Layer 8 of a small transformer language model trained on English Wikipedia (13 layers, counted from 0, width 128).
A neuron's activation on a vector x is SiLU(gate . x) times (in . x), where the dot is the dot product.

Input weights of the MLP neurons that the questions are about. A number n stands for (n - 500) times 0.00071.
n14 gate: 593,374,262,649,553,524,488,603,432,668,466,651,165,512,532,401,400,388,667,650,468,351,442,488,601,594,599,603,311,419,524,425,397,563,444,570,560,414,713,544,727,481,248,528,328,437,448,739,839,492,438,472,547,401,535,598,292,471,322,423,405,861,489,528,520,609,123,472,650,630,361,532,548,616,411,367,556,378,516,189,621,352,634,518,556,274,404,580,559,437,309,504,720,91,416,630,427,361,459,693,436,479,480,540,381,444,496,475,553,549,366,433,367,676,742,496,419,373,456,433,459,512,544,582,657,419,439,590
n26 gate: 590,319,177,342,561,419,352,479,214,413,267,512,390,690,348,391,594,541,483,687,298,500,426,453,483,428,504,630,308,586,390,404,492,659,697,590,631,521,415,605,553,662,305,441,461,460,538,551,712,726,479,709,387,436,512,427,479,346,628,496,609,691,316,622,595,261,202,408,349,597,295,492,310,561,434,500,377,237,496,356,488,453,442,347,712,232,445,762,583,341,479,517,442,433,487,395,585,724,425,572,753,487,572,589,474,789,650,487,422,465,380,160,587,819,450,569,538,433,827,371,539,521,378,483,547,608,476,823
n68 gate: 613,344,401,528,590,319,400,468,365,751,479,450,256,668,484,397,633,361,341,577,619,426,481,660,472,729,731,611,295,386,516,658,575,508,609,477,588,559,686,468,450,385,284,468,574,479,695,439,365,574,418,480,690,585,602,590,388,429,342,492,337,586,605,603,567,446,219,456,573,320,430,219,500,469,411,456,448,467,594,640,488,444,700,385,416,405,264,436,383,421,256,668,681,508,540,425,518,606,522,572,500,636,624,596,578,532,622,617,570,848,305,379,625,339,394,631,241,321,736,296,611,457,353,590,286,288,252,590
n69 gate: 542,364,474,333,492,455,511,350,354,625,352,413,703,218,238,571,447,536,661,381,309,577,679,541,671,419,414,358,425,469,399,574,515,287,736,482,402,681,538,616,482,385,523,548,546,298,328,645,664,591,577,762,679,656,198,289,605,512,546,607,507,474,510,403,563,431,375,344,286,392,332,515,556,369,601,603,523,527,515,594,474,417,469,563,466,657,455,624,566,496,515,602,175,352,339,254,445,743,422,621,511,574,379,605,492,523,504,492,616,396,389,500,541,398,518,627,481,679,575,655,535,378,624,523,333,504,766,465
n74 gate: 435,572,367,509,403,301,224,702,526,492,349,784,414,371,393,428,318,596,408,496,410,601,433,586,783,201,401,624,443,605,517,445,444,662,604,295,444,378,396,474,318,706,758,295,491,658,646,125,679,303,429,578,538,660,365,491,616,581,504,452,436,356,398,637,517,487,535,457,404,521,408,457,345,462,687,509,526,417,640,500,699,306,751,604,431,193,509,474,618,590,321,289,424,699,470,607,402,655,508,491,466,606,746,603,518,599,452,585,602,839,452,473,804,548,462,562,535,590,237,254,722,436,367,293,757,267,475,627
n99 gate: 689,411,705,568,496,696,738,508,373,173,411,589,484,337,464,527,504,531,865,477,492,671,291,353,532,354,274,559,346,710,528,669,327,516,416,654,548,656,672,488,427,599,556,445,459,433,405,339,404,454,465,412,583,518,624,504,484,351,641,436,524,543,554,555,523,419,412,445,427,370,400,618,488,454,287,508,332,419,532,484,695,568,648,301,460,429,484,321,570,575,367,22,367,473,619,559,515,550,303,676,591,389,301,389,533,612,685,645,455,581,673,575,535,744,722,484,383,520,313,348,541,735,544,524,440,743,686,536
n124 gate: 369,338,391,365,371,582,516,706,710,456,293,748,577,484,476,388,512,469,450,621,811,476,697,463,270,294,625,637,496,298,419,106,327,681,787,559,476,639,606,556,586,391,423,617,616,406,302,393,516,567,532,635,420,568,377,322,289,500,557,652,448,652,485,528,409,591,394,592,616,453,441,407,500,579,721,475,598,413,574,565,468,305,511,440,366,500,561,545,250,625,578,675,440,304,484,492,500,646,511,496,520,475,496,679,329,577,800,436,462,404,549,508,460,533,858,620,196,222,423,416,425,228,557,508,578,475,465,252
n125 gate: 586,702,585,616,500,766,538,661,615,362,301,533,351,440,517,635,702,376,526,533,619,404,496,555,414,408,500,521,266,582,585,386,597,627,530,562,645,475,595,326,754,630,249,589,395,325,581,522,669,703,592,573,664,481,700,496,641,562,26,461,704,730,446,483,329,732,136,492,543,418,260,344,555,558,610,457,534,326,674,479,341,573,488,358,568,407,564,466,463,390,452,470,378,118,432,395,543,545,384,444,470,658,560,543,482,598,915,567,522,352,552,553,533,547,400,474,427,487,427,450,373,681,194,443,242,487,851,413
n140 gate: 638,311,335,813,313,475,372,417,83,403,781,612,641,521,566,615,396,488,479,504,418,748,448,616,601,348,603,594,308,542,393,603,521,652,337,379,674,585,471,451,444,769,492,594,750,265,566,441,520,496,621,688,480,544,322,559,641,397,462,475,545,826,462,644,614,524,500,242,698,619,375,693,401,315,557,575,438,416,555,533,443,670,364,481,819,475,289,508,358,414,668,309,256,451,285,479,409,640,613,542,599,756,463,459,270,467,366,383,551,453,525,396,504,392,496,445,571,323,637,533,513,516,265,449,316,475,405,715
n149 gate: 778,435,324,483,605,471,463,430,500,415,635,393,422,619,693,386,243,508,399,354,594,613,352,459,500,454,463,317,317,696,377,402,712,569,504,476,442,383,500,578,504,610,599,370,294,729,754,275,659,584,773,334,398,565,351,655,549,316,429,317,553,512,295,590,524,416,380,191,600,512,600,516,488,448,492,301,442,689,513,331,508,578,590,355,529,345,258,508,500,162,508,533,492,451,373,435,620,804,396,401,422,551,624,323,644,463,292,577,390,866,521,388,645,797,528,412,542,512,789,270,496,374,594,416,600,613,555,609
n275 gate: 794,577,629,627,504,639,394,692,645,593,655,668,114,681,386,313,441,534,275,379,543,508,446,713,273,478,496,504,526,676,696,449,570,547,520,569,445,450,635,477,557,515,476,636,738,446,719,396,671,661,415,377,523,521,535,617,362,610,245,400,747,616,697,582,604,393,413,516,512,674,546,211,445,588,515,389,539,251,552,606,604,476,805,493,520,562,614,579,458,508,520,484,438,531,661,820,496,458,419,405,304,739,658,402,427,504,691,422,605,371,796,549,554,547,408,601,520,645,441,504,541,473,641,556,500,661,440,408
n14 in: 633,463,492,645,484,633,556,616,639,418,610,372,424,400,333,658,279,570,561,481,540,335,251,312,443,297,396,409,545,435,504,662,599,635,548,574,304,281,484,520,508,630,416,429,357,626,341,630,608,543,453,564,480,433,555,484,456,454,354,472,580,378,485,373,496,644,428,611,500,285,698,246,424,372,323,399,632,349,581,572,684,248,485,437,276,409,316,727,863,421,350,468,472,319,261,508,332,432,773,400,679,339,560,520,265,640,492,321,406,357,354,630,343,540,457,720,625,623,408,433,636,236,321,602,431,492,508,361
n26 in: 672,457,437,662,617,560,670,749,386,438,608,677,721,445,496,412,615,459,617,447,462,504,649,407,710,281,606,538,271,621,513,361,332,496,449,566,436,63,290,483,545,407,479,303,474,447,555,461,418,550,463,654,454,579,604,474,704,350,659,427,766,667,531,542,209,364,666,197,401,370,331,546,135,508,484,491,343,487,742,368,358,649,396,418,683,483,492,305,695,529,504,534,325,617,796,475,256,576,639,470,538,649,649,407,373,700,380,770,552,552,530,442,512,730,230,552,530,534,543,429,719,366,437,387,611,690,581,595
n68 in: 596,373,651,638,570,320,508,496,500,474,625,511,416,697,428,395,481,397,523,868,371,377,670,424,573,454,458,361,561,384,780,462,342,587,431,544,466,574,569,459,460,569,451,316,586,628,519,581,577,470,574,649,459,547,504,725,629,591,377,385,787,399,683,395,299,426,523,586,508,602,552,500,701,706,584,454,271,395,423,553,202,683,628,528,511,572,447,644,314,297,446,641,522,620,504,395,555,267,528,332,572,496,755,416,445,210,519,678,637,558,673,508,627,565,504,438,496,523,591,552,324,395,659,574,362,744,333,667
n69 in: 398,450,521,602,740,721,540,331,216,747,531,423,590,439,381,486,427,486,625,275,410,634,532,410,485,696,694,561,469,581,270,407,550,507,493,339,276,210,562,371,462,528,576,464,456,451,464,343,423,525,359,416,372,529,405,500,478,642,485,606,579,649,644,436,595,605,533,471,379,652,493,361,601,385,283,660,706,357,610,630,433,355,602,630,742,564,496,507,391,790,562,760,525,539,435,389,539,302,618,438,529,619,500,666,578,565,350,545,519,563,621,594,567,659,511,533,420,518,601,557,392,336,475,522,500,599,624,404
n74 in: 371,518,465,722,488,562,635,496,350,678,254,638,504,458,692,649,434,478,748,467,504,534,278,554,266,536,462,569,632,394,639,511,630,473,562,541,326,553,605,454,585,478,515,198,381,382,504,723,343,481,477,636,393,500,534,358,376,540,746,551,346,568,521,569,394,669,376,408,449,315,537,481,349,425,743,734,543,421,488,654,492,647,704,464,477,511,735,542,591,508,437,519,481,755,592,680,447,259,312,457,512,432,438,620,293,558,676,274,615,405,527,569,602,613,746,461,402,481,341,656,743,561,496,196,726,551,415,531
n99 in: 411,520,416,386,444,489,588,580,500,593,519,447,463,533,372,464,463,426,620,567,584,647,511,515,329,689,540,446,556,548,635,554,453,551,618,472,335,565,433,613,313,416,584,369,245,766,536,519,606,578,486,408,362,562,432,343,291,409,511,437,281,680,656,515,805,703,618,631,332,637,425,387,386,397,591,533,434,515,451,254,335,621,490,520,518,384,273,511,421,296,310,577,644,532,515,442,503,562,483,493,390,455,680,551,632,375,374,362,831,489,511,776,478,581,755,687,745,442,562,493,617,482,628,327,633,407,304,571
n124 in: 575,735,489,549,485,526,418,485,441,672,346,670,236,366,459,386,568,403,355,607,682,423,442,485,293,279,348,430,309,458,322,695,522,374,440,583,541,376,474,574,661,525,548,651,584,563,563,455,482,514,369,586,577,391,708,705,504,473,594,432,441,482,459,397,595,467,684,614,504,436,449,607,698,496,652,504,564,481,428,645,409,418,344,541,302,570,586,589,493,430,262,582,280,570,329,589,592,429,535,725,611,550,381,589,738,444,557,422,588,550,666,516,664,249,536,333,466,226,564,562,320,537,741,565,496,447,379,868
n125 in: 446,625,330,455,504,512,508,256,598,352,626,377,324,402,296,512,763,670,158,394,423,432,699,418,405,481,561,492,546,458,598,395,427,691,715,361,639,151,554,573,421,621,296,370,400,749,411,637,626,774,392,525,391,475,496,467,668,317,550,322,801,584,567,476,488,468,533,411,641,355,500,399,729,441,557,492,213,546,621,377,356,492,667,526,234,378,565,655,552,557,550,496,536,190,594,358,634,318,469,488,598,412,664,594,572,430,599,534,408,362,637,363,384,496,524,654,475,573,520,717,369,726,541,538,323,212,649,392
n140 in: 426,424,381,110,440,340,589,407,415,375,266,350,248,314,589,477,699,504,532,571,434,458,685,570,567,471,404,442,449,339,485,489,369,642,606,440,314,314,359,342,522,526,345,515,670,650,558,327,567,575,530,332,270,397,595,670,667,649,402,504,623,435,553,795,409,594,617,458,650,392,714,408,430,485,461,637,566,551,658,357,515,523,468,364,775,454,442,628,466,300,496,353,610,443,446,496,465,344,714,617,477,444,562,531,671,574,637,407,898,591,645,302,618,586,458,607,484,577,682,451,412,576,573,587,492,690,759,516
n149 in: 617,640,328,539,543,364,604,427,692,428,791,354,465,265,561,736,597,534,173,433,370,398,639,261,555,533,220,569,526,661,550,691,339,527,422,515,566,334,589,378,637,485,485,443,441,302,577,633,694,493,492,356,599,537,651,327,415,520,718,539,596,428,538,500,485,515,624,527,335,481,616,443,388,485,393,383,550,516,374,438,916,419,479,700,334,557,538,565,545,435,433,697,504,409,738,569,504,647,749,667,450,595,531,469,516,705,332,480,322,575,609,738,508,577,466,720,426,523,450,394,425,667,485,366,317,311,507,520
n275 in: 405,400,521,348,544,674,421,321,565,433,309,503,561,410,615,504,279,688,761,262,568,592,605,568,551,683,522,596,589,599,529,642,439,761,413,360,320,479,573,714,351,407,604,486,592,496,453,730,420,479,619,326,343,475,676,460,529,418,682,380,371,645,680,682,489,388,507,393,409,718,521,514,482,444,513,482,301,474,639,378,447,688,566,473,540,586,478,540,321,375,657,363,489,624,532,447,356,591,395,641,317,559,363,568,652,706,526,455,478,452,635,526,387,637,521,511,544,332,594,383,244,443,676,592,376,606,521,551

Each question shows a token from some text and the vector x that enters the MLP there. A number n stands for (n - 500) times 0.012.

"s": 562,456,748,456,533,577,438,515,583,481,298,562,523,552,512,386,353,492,555,480,551,544,395,454,383,672,406,627,506,625,579,628,518,508,521,519,509,610,612,411,439,361,690,489,524,560,450,671,486,450,741,520,356,260,394,437,589,414,551,564,504,665,601,423,413,586,453,717,546,549,625,544,739,473,523,447,553,420,605,509,541,350,375,602,409,531,601,753,536,478,343,613,473,450,317,563,326,693,489,678,506,368,611,569,435,389,484,335,463,491,405,434,375,367,569,405,546,574,522,614,342,537,640,506,428,479,452,455
Which three neurons fire most, strongest first? n124, n14, n26

"ot": 548,582,576,479,510,518,828,522,718,583,776,457,618,613,728,636,384,462,475,625,298,681,527,500,365,519,433,569,382,620,555,419,476,327,556,506,525,557,386,373,526,477,490,500,663,525,388,523,434,401,406,406,731,522,658,433,518,510,688,452,623,565,547,411,425,551,412,573,430,576,562,752,628,462,517,716,472,594,612,524,469,337,522,571,467,662,539,452,710,654,531,546,347,448,515,427,600,280,564,542,626,718,450,452,593,619,493,593,587,472,466,575,343,525,420,673,427,606,466,566,698,622,665,418,758,401,371,511
Which of these neurons fires most? n140

"l": 459,501,546,529,622,483,332,707,220,449,578,367,507,644,474,700,608,432,355,414,540,541,497,416,439,405,417,335,644,688,657,484,571,508,282,470,420,476,473,452,463,490,554,656,643,533,463,428,584,562,613,560,565,224,543,419,458,414,491,477,533,525,485,414,380,412,413,685,383,529,721,470,485,643,555,424,616,379,572,462,611,648,545,558,570,650,567,522,440,659,449,531,627,537,564,586,382,467,435,483,451,590,331,436,557,638,522,381,395,434,320,356,357,556,356,428,477,596,493,325,524,500,662,604,376,583,532,485
Which neuron fires most, and how strongly? n275, at about 1.5

"ton": 421,509,480,490,466,639,611,503,614,629,571,551,530,522,262,471,403,499,652,487,482,437,578,432,466,397,590,448,654,466,455,479,362,669,580,558,500,487,648,513,399,406,562,327,484,539,437,650,502,626,430,536,460,318,336,420,553,689,477,598,506,312,687,296,535,541,516,767,340,474,502,386,523,654,562,421,512,251,616,528,553,563,454,626,474,725,473,454,722,465,441,426,624,492,466,390,281,647,506,433,607,483,470,430,406,356,545,386,425,601,539,635,495,618,602,483,535,775,496,405,498,419,602,398,601,501,448,484
Which of these neurons fires most? n69

"so": 547,436,457,375,635,543,296,492,491,468,182,505,513,567,485,585,370,688,645,662,361,481,496,544,411,659,413,168,352,644,590,563,543,318,421,529,586,590,338,577,366,516,436,471,639,373,389,603,448,437,492,520,683,447,547,610,436,575,448,618,563,314,490,584,585,422,285,706,367,525,317,579,610,675,591,545,753,343,753,438,508,522,441,684,678,400,516,516,410,651,502,495,469,539,392,408,505,551,391,486,515,703,473,297,552,504,431,682,619,621,286,617,583,577,431,489,502,431,580,528,461,540,405,490,424,472,513,587
Which neuron fires most, and how strongly? n69, at about 1.4

":": 320,419,509,360,584,336,581,584,413,598,511,570,581,409,395,596,566,524,391,471,515,498,578,390,535,527,468,480,497,442,520,622,550,382,540,380,526,566,450,522,441,491,476,577,572,744,364,278,634,643,278,412,569,315,535,464,593,353,487,402,357,720,533,440,357,465,411,696,632,411,660,547,409,399,518,476,547,667,400,315,394,374,462,391,498,364,541,509,586,519,525,632,543,460,453,300,511,552,619,292,629,592,436,332,447,637,519,710,420,386,327,710,559,515,499,458,611,443,512,580,407,612,660,453,397,247,492,328
Which neuron fires most, and how strongly? n74, at about 0.66

" two": 426,504,467,453,533,532,475,423,702,618,504,605,423,451,573,574,458,427,608,473,623,391,662,653,456,564,605,324,613,586,554,417,678,508,418,411,290,436,532,453,517,289,473,509,523,506,468,437,510,594,494,320,572,275,390,302,404,430,519,678,413,686,765,330,546,587,500,466,591,485,635,558,580,561,529,586,617,399,558,437,356,591,476,494,539,572,514,430,627,350,514,337,462,555,395,392,260,604,459,642,478,504,485,550,442,560,351,613,442,573,554,600,567,637,630,438,556,508,609,461,561,525,592,552,517,510,483,374
Which of these neurons fires most? n69

" a": 588,524,630,392,499,556,440,451,463,559,435,538,510,453,583,425,490,397,425,447,448,461,527,618,508,756,332,491,518,475,614,583,691,332,682,404,412,498,415,551,470,308,560,576,555,436,551,402,541,487,346,485,463,159,565,478,369,287,473,665,691,632,592,468,570,627,458,558,671,497,671,626,496,511,534,488,441,654,609,466,563,569,535,446,497,588,404,402,446,442,508,510,405,467,473,379,273,483,554,454,590,520,533,505,422,381,556,493,544,508,531,529,387,489,518,533,508,542,447,556,499,511,567,512,491,406,367,553
Which two neurons fire most, strongest first? n275, n26

" Ch": 418,590,601,606,595,505,608,490,565,651,241,485,536,527,586,621,462,534,319,373,466,271,342,540,671,591,397,219,860,548,324,655,494,484,496,480,448,517,452,398,563,492,379,461,423,369,416,472,497,419,498,454,534,214,427,572,604,545,469,493,554,427,377,491,441,512,383,518,610,430,703,604,451,709,512,506,566,430,461,461,538,515,451,420,391,637,446,494,414,531,616,516,528,541,574,510,474,556,443,532,477,491,210,583,507,338,444,495,414,575,595,557,491,454,426,573,370,530,388,550,468,398,467,541,414,596,610,464
Which three neurons fire most, strongest first? n99, n26, n68

"gr": 556,463,728,494,646,252,630,596,557,543,374,525,517,536,578,742,534,649,449,623,476,557,454,586,537,622,535,327,439,410,476,418,445,609,490,584,596,495,441,416,447,678,530,651,557,511,427,459,570,612,255,612,588,404,693,762,520,314,245,455,552,345,358,550,460,352,701,524,376,560,185,649,662,628,512,563,646,363,418,404,553,659,495,574,512,535,634,529,537,551,462,498,499,369,456,553,521,542,408,380,639,487,690,329,435,569,643,474,421,404,401,492,641,620,510,413,552,465,335,730,438,532,370,558,534,444,478,578
Which three neurons fire most, strongest first? n125, n69, n149

"end": 572,568,463,481,444,592,739,292,507,568,372,412,727,535,385,304,618,702,571,429,485,625,617,381,311,656,204,435,530,675,344,495,453,388,623,452,437,487,626,276,521,444,415,406,463,509,415,532,442,512,521,409,568,523,584,478,609,322,453,409,609,558,451,257,561,656,543,606,521,454,454,513,695,478,603,345,331,682,437,378,569,389,471,595,419,580,562,418,495,624,469,227,450,441,426,445,561,720,470,480,292,702,370,386,487,506,482,576,661,701,473,622,438,526,459,400,425,658,410,681,457,595,669,612,469,304,530,615
Which of these neurons fires most? n99

" up": 394,523,780,496,524,675,572,512,589,499,413,711,497,481,666,473,539,478,465,512,328,354,567,581,579,585,447,461,547,591,595,492,483,353,515,465,249,454,416,328,546,378,600,707,713,469,590,487,644,585,431,493,342,448,475,481,453,502,431,594,453,530,651,533,527,649,439,403,549,539,733,562,631,426,617,94,570,456,446,395,346,593,501,676,469,478,550,547,680,499,492,545,772,597,622,530,394,616,562,443,425,493,355,719,353,432,478,313,625,497,541,499,557,551,478,534,498,442,537,541,565,682,459,233,451,486,467,469
Which of these neurons fires most? n275

"m": 498,543,583,535,457,788,570,759,448,530,560,480,362,455,519,575,365,434,495,427,409,587,514,507,454,540,585,626,687,636,694,513,409,369,476,548,500,639,575,402,540,490,587,514,469,303,578,429,551,422,360,321,401,299,460,438,565,491,463,420,577,490,523,381,363,385,462,586,557,659,554,674,433,747,682,488,390,256,469,554,554,481,459,563,548,668,699,734,599,491,499,340,592,582,617,542,555,422,532,583,656,525,442,589,343,508,373,597,577,554,503,411,558,383,625,486,350,447,347,419,615,358,645,401,561,467,420,570
Which three neurons fire most, strongest first? n74, n125, n140

"es": 770,484,561,367,414,352,447,464,592,496,514,654,466,444,606,641,376,690,561,556,610,380,356,513,546,508,448,677,703,591,438,435,518,366,547,432,670,638,549,433,136,439,533,402,562,568,533,815,475,440,714,575,570,393,384,534,489,564,467,568,486,451,561,556,449,406,534,706,402,381,616,403,611,453,634,488,522,479,625,619,496,554,416,580,387,538,465,496,407,430,402,451,599,530,495,636,509,396,498,547,764,583,385,461,532,304,214,680,664,633,644,332,615,512,431,681,626,583,546,517,465,490,544,396,543,687,474,495
Which of these neurons fires most? n26

"er": 589,470,552,564,432,377,277,376,679,490,377,535,610,650,338,451,388,534,516,583,453,380,365,571,568,543,516,281,577,426,582,426,588,595,403,648,480,450,468,601,536,588,490,408,257,545,700,681,491,442,542,699,301,313,466,629,504,513,509,564,270,450,613,544,523,518,662,605,418,521,439,494,487,623,501,413,373,236,357,509,564,516,530,554,432,502,526,508,583,567,399,385,376,544,418,445,366,542,440,571,536,485,439,561,429,329,302,702,494,459,412,111,413,468,551,416,697,689,472,500,674,422,607,401,592,381,366,555
Which three neurons fire most, strongest first? n74, n14, n140

" of": 633,485,581,291,611,509,596,530,461,485,374,538,518,643,557,540,672,481,328,554,694,470,480,495,435,445,427,405,384,551,491,532,562,395,446,479,391,590,445,516,395,443,506,539,395,279,509,325,670,527,438,548,381,415,623,316,324,639,652,529,541,605,681,534,371,426,392,414,610,429,485,494,581,540,621,573,593,507,521,491,442,585,452,622,362,578,412,513,637,523,470,553,585,543,505,383,135,357,558,527,559,421,368,467,393,498,602,641,395,699,395,584,460,390,477,425,508,426,409,522,570,491,567,604,544,519,264,524
Which of these neurons fires most? n124

" pl": 511,465,558,651,461,369,387,373,358,452,497,430,397,615,421,514,599,455,366,440,586,441,554,320,494,580,521,412,558,468,483,591,482,367,550,459,550,438,265,485,464,541,592,706,457,633,427,517,486,593,548,503,527,131,493,434,441,458,418,496,492,606,576,434,473,466,330,464,544,528,521,535,587,702,443,371,566,466,471,525,390,465,562,579,560,596,482,312,382,534,417,480,474,602,454,507,505,389,487,443,386,769,496,463,463,424,457,439,376,515,370,720,378,712,433,448,486,483,430,420,568,404,726,496,378,498,521,497
Which three neurons fire most, strongest first? n68, n74, n26

" B": 605,672,519,481,506,470,575,502,455,558,547,387,516,522,435,556,559,414,351,388,506,495,415,483,365,551,470,423,739,430,543,447,563,419,490,395,437,482,445,434,461,437,458,509,479,495,472,548,583,448,485,426,357,34,542,546,506,514,502,542,566,515,537,501,579,485,480,513,494,483,591,578,491,562,498,379,569,578,625,417,568,499,482,561,457,452,420,474,441,436,461,591,641,440,523,440,510,544,464,604,544,555,434,374,462,422,453,417,578,518,521,566,389,579,529,432,446,567,500,527,542,427,491,560,429,536,491,431
Which of these neurons fires most? n149

" rel": 571,526,586,589,629,393,405,660,300,639,236,525,460,434,607,718,606,562,400,532,498,428,450,425,437,688,463,235,535,471,599,518,482,368,451,554,529,540,419,420,348,267,582,548,568,634,456,410,523,495,484,367,598,198,503,697,437,330,293,579,550,491,459,505,501,459,569,518,428,489,536,549,487,593,538,390,588,463,612,328,446,523,450,574,572,589,377,391,465,510,519,654,490,532,542,535,345,612,386,354,556,604,426,446,521,475,485,431,309,499,398,503,290,447,539,599,507,567,440,506,469,429,483,593,447,584,396,619
Which neuron fires most, and how strongly? n125, at about 0.4

"v": 569,517,666,521,616,533,561,509,347,389,391,448,575,587,466,680,463,430,577,459,510,512,577,423,401,568,511,529,279,389,461,423,378,506,640,447,374,436,472,541,471,498,509,526,377,540,498,699,639,480,289,567,355,309,658,529,471,842,512,527,406,458,453,474,427,463,295,432,277,624,556,564,403,710,609,435,533,511,628,483,295,422,487,676,611,497,485,607,347,512,516,517,649,608,505,362,458,458,388,493,513,521,632,573,608,439,579,596,623,657,468,553,246,648,454,531,575,345,603,605,389,364,656,572,406,498,341,429
Which two neurons fire most, strongest first? n26, n68

" and": 594,433,479,373,565,307,413,556,518,464,526,530,536,484,433,450,568,484,500,448,564,480,437,605,459,450,543,446,397,534,584,573,527,426,622,458,586,535,382,550,521,386,405,556,446,513,464,476,541,545,494,394,529,241,569,604,520,530,451,568,612,524,847,580,473,592,599,329,483,407,584,701,514,629,561,563,614,376,615,559,397,476,454,596,518,499,451,466,501,616,566,408,574,556,490,516,208,558,606,522,378,581,453,513,302,550,450,412,711,389,506,678,350,501,516,533,481,509,531,462,421,549,523,590,419,560,433,401
Which three neurons fire most, strongest first? n140, n275, n74

"0": 399,453,477,421,568,324,497,449,583,525,582,612,506,500,504,569,674,465,344,403,415,469,869,541,439,540,637,547,524,446,628,655,553,500,450,588,457,570,488,449,512,423,373,475,616,608,470,394,690,401,480,427,402,300,477,463,539,495,485,372,422,666,649,406,399,330,527,627,345,578,466,581,506,467,541,498,511,724,331,467,472,534,318,429,537,488,383,455,698,409,613,465,528,424,447,313,553,522,428,626,362,412,490,445,537,548,513,523,597,461,243,637,438,543,559,504,381,398,500,645,547,560,610,571,594,373,523,444
Which of these neurons fires most? n74

"|": 506,529,478,525,433,436,480,474,486,517,462,263,339,573,490,688,624,368,501,493,601,275,440,416,442,467,492,370,501,549,473,491,658,316,613,424,536,427,401,435,380,578,499,621,493,478,520,436,554,620,454,534,377,186,565,437,338,462,484,630,531,515,672,519,599,447,488,379,528,451,559,592,575,640,479,546,565,517,486,505,441,599,554,422,502,599,450,348,440,482,421,574,674,377,467,506,278,466,618,456,530,547,665,436,322,485,423,528,682,588,527,514,508,554,486,546,523,489,509,486,457,458,663,621,561,559,401,548
Which of these neurons fires most? n68

"C": 554,574,612,585,242,349,455,475,592,490,412,470,656,600,327,516,399,499,610,434,350,526,570,461,338,446,534,445,585,410,540,588,708,621,495,574,575,608,534,471,741,527,297,557,335,530,641,638,561,380,385,515,414,289,503,356,563,590,460,617,487,495,555,464,425,599,416,565,556,663,722,492,465,510,467,489,674,415,447,519,500,423,479,454,499,723,514,651,521,499,628,417,677,241,402,658,475,306,588,500,455,466,389,528,685,445,552,339,774,516,546,543,521,734,497,481,706,489,367,464,485,499,428,548,619,406,585,504
Which of these neurons fires most? n14

" 201": 313,515,488,651,494,483,585,306,367,371,443,527,375,624,362,608,582,354,653,452,434,393,590,468,633,576,474,352,345,310,612,412,332,281,398,571,644,535,349,376,454,342,380,479,458,409,516,667,586,673,592,508,556,304,445,572,501,672,563,567,545,402,584,517,463,489,336,485,452,511,616,533,490,593,493,596,514,417,656,521,433,346,420,589,422,556,496,591,544,472,603,412,625,439,653,430,539,539,490,620,457,485,708,475,566,454,330,430,512,657,373,477,487,503,495,771,375,237,284,743,465,643,525,654,400,607,402,470
Which of these neurons fires most? n68

" M": 496,637,461,569,455,456,554,466,531,495,623,265,440,460,413,569,423,424,450,310,575,494,474,487,491,539,605,459,592,449,473,543,537,426,409,403,554,658,395,600,501,468,445,513,397,470,509,499,559,424,483,519,573,68,536,502,469,583,410,574,607,540,541,562,511,443,526,530,510,543,670,580,566,655,438,458,590,502,505,433,380,586,596,632,519,545,435,450,480,566,552,485,540,549,465,386,562,554,534,536,573,436,527,471,390,472,473,577,552,405,473,446,510,455,441,578,417,464,489,447,536,483,540,511,479,518,650,404
Which three neurons fire most, strongest first? n26, n74, n124

" the": 433,545,487,509,463,440,536,474,475,488,427,280,461,516,545,589,630,420,467,477,563,496,613,531,481,616,388,453,420,521,458,527,647,449,609,424,495,495,431,512,448,390,490,631,448,481,509,398,449,554,465,449,390,253,641,514,338,361,471,604,527,528,747,524,616,502,489,408,599,412,638,625,478,641,562,473,603,441,610,524,560,541,573,492,513,543,441,471,486,468,496,578,412,440,413,492,87,593,563,555,564,638,456,503,344,386,481,435,460,590,536,488,482,604,517,576,491,482,459,530,561,398,517,546,539,499,388,539
Which of these neurons fires most? n140

"ile": 456,494,389,382,531,492,460,547,637,547,275,488,628,304,536,474,445,356,817,524,500,464,536,443,222,418,330,612,288,500,516,596,507,485,538,381,385,522,401,421,400,394,651,337,479,514,459,272,451,657,542,257,484,450,420,501,516,604,319,603,522,640,692,488,690,505,348,400,560,517,591,479,558,705,614,477,520,329,542,513,518,657,513,597,481,538,447,497,580,492,615,457,609,552,409,583,350,381,569,605,262,337,388,421,340,357,408,454,529,543,475,551,457,520,634,599,394,537,546,278,339,515,688,603,539,407,440,435
Which two neurons fire most, strongest first? n99, n275

" b": 597,535,500,665,569,451,505,473,442,559,516,512,464,552,523,538,528,431,394,449,510,520,386,476,430,579,472,428,666,485,632,478,633,460,676,423,399,478,381,498,383,383,378,585,544,380,461,616,540,529,484,326,345,79,405,588,563,439,429,543,546,646,449,477,504,610,591,451,652,554,461,496,556,595,481,406,657,414,499,416,543,453,505,622,485,545,456,407,399,542,528,596,571,393,538,490,453,558,490,595,456,598,425,393,370,454,416,505,390,650,422,641,465,617,533,464,486,466,438,501,433,328,480,472,419,487,434,449
Which neuron fires most, and how strongly? n14, at about 1.7

" c": 717,596,717,655,413,403,557,494,494,502,348,502,531,604,523,531,447,365,364,419,472,425,498,518,537,568,430,467,492,504,424,699,635,490,609,409,653,484,366,424,400,399,380,572,530,430,407,342,638,468,459,239,388,160,562,444,431,457,546,467,618,433,378,366,581,508,529,403,531,670,697,573,428,594,503,352,566,436,643,383,488,567,542,638,518,572,421,430,466,411,592,515,471,490,433,493,434,543,512,467,459,475,485,489,563,419,388,554,698,528,496,401,380,592,590,426,477,466,444,542,598,469,579,568,416,383,453,470
Which neuron fires most, and how strongly? n149, at about 0.72

"a": 595,421,457,683,501,597,531,575,554,432,499,435,442,551,236,348,409,555,639,461,456,577,494,622,599,565,651,426,674,537,412,436,450,370,451,491,534,400,408,490,390,502,615,406,340,350,518,735,453,441,486,797,436,481,421,270,515,479,597,621,271,354,529,432,478,580,297,706,408,472,502,606,559,658,477,491,453,616,392,709,585,704,444,605,446,707,528,622,560,684,669,603,440,493,502,370,539,683,461,475,571,358,401,189,403,558,543,655,603,381,532,521,369,342,610,417,603,563,626,458,623,445,333,528,520,594,541,206
Which three neurons fire most, strongest first? n140, n69, n125

" A": 435,560,489,514,381,511,370,365,511,507,579,321,533,515,495,432,491,541,413,453,491,571,431,694,373,663,534,445,789,524,540,611,643,370,472,498,343,654,478,386,501,369,547,396,429,474,462,431,573,389,356,556,425,115,530,431,453,385,359,597,586,619,524,506,522,462,426,552,648,542,643,497,545,463,461,511,515,590,606,482,718,600,468,436,454,465,344,444,570,519,402,485,489,630,451,358,453,465,547,428,533,484,505,571,480,458,450,528,624,455,418,528,423,486,496,542,448,512,439,510,419,499,556,675,584,431,512,468
Which three neurons fire most, strongest first? n26, n124, n149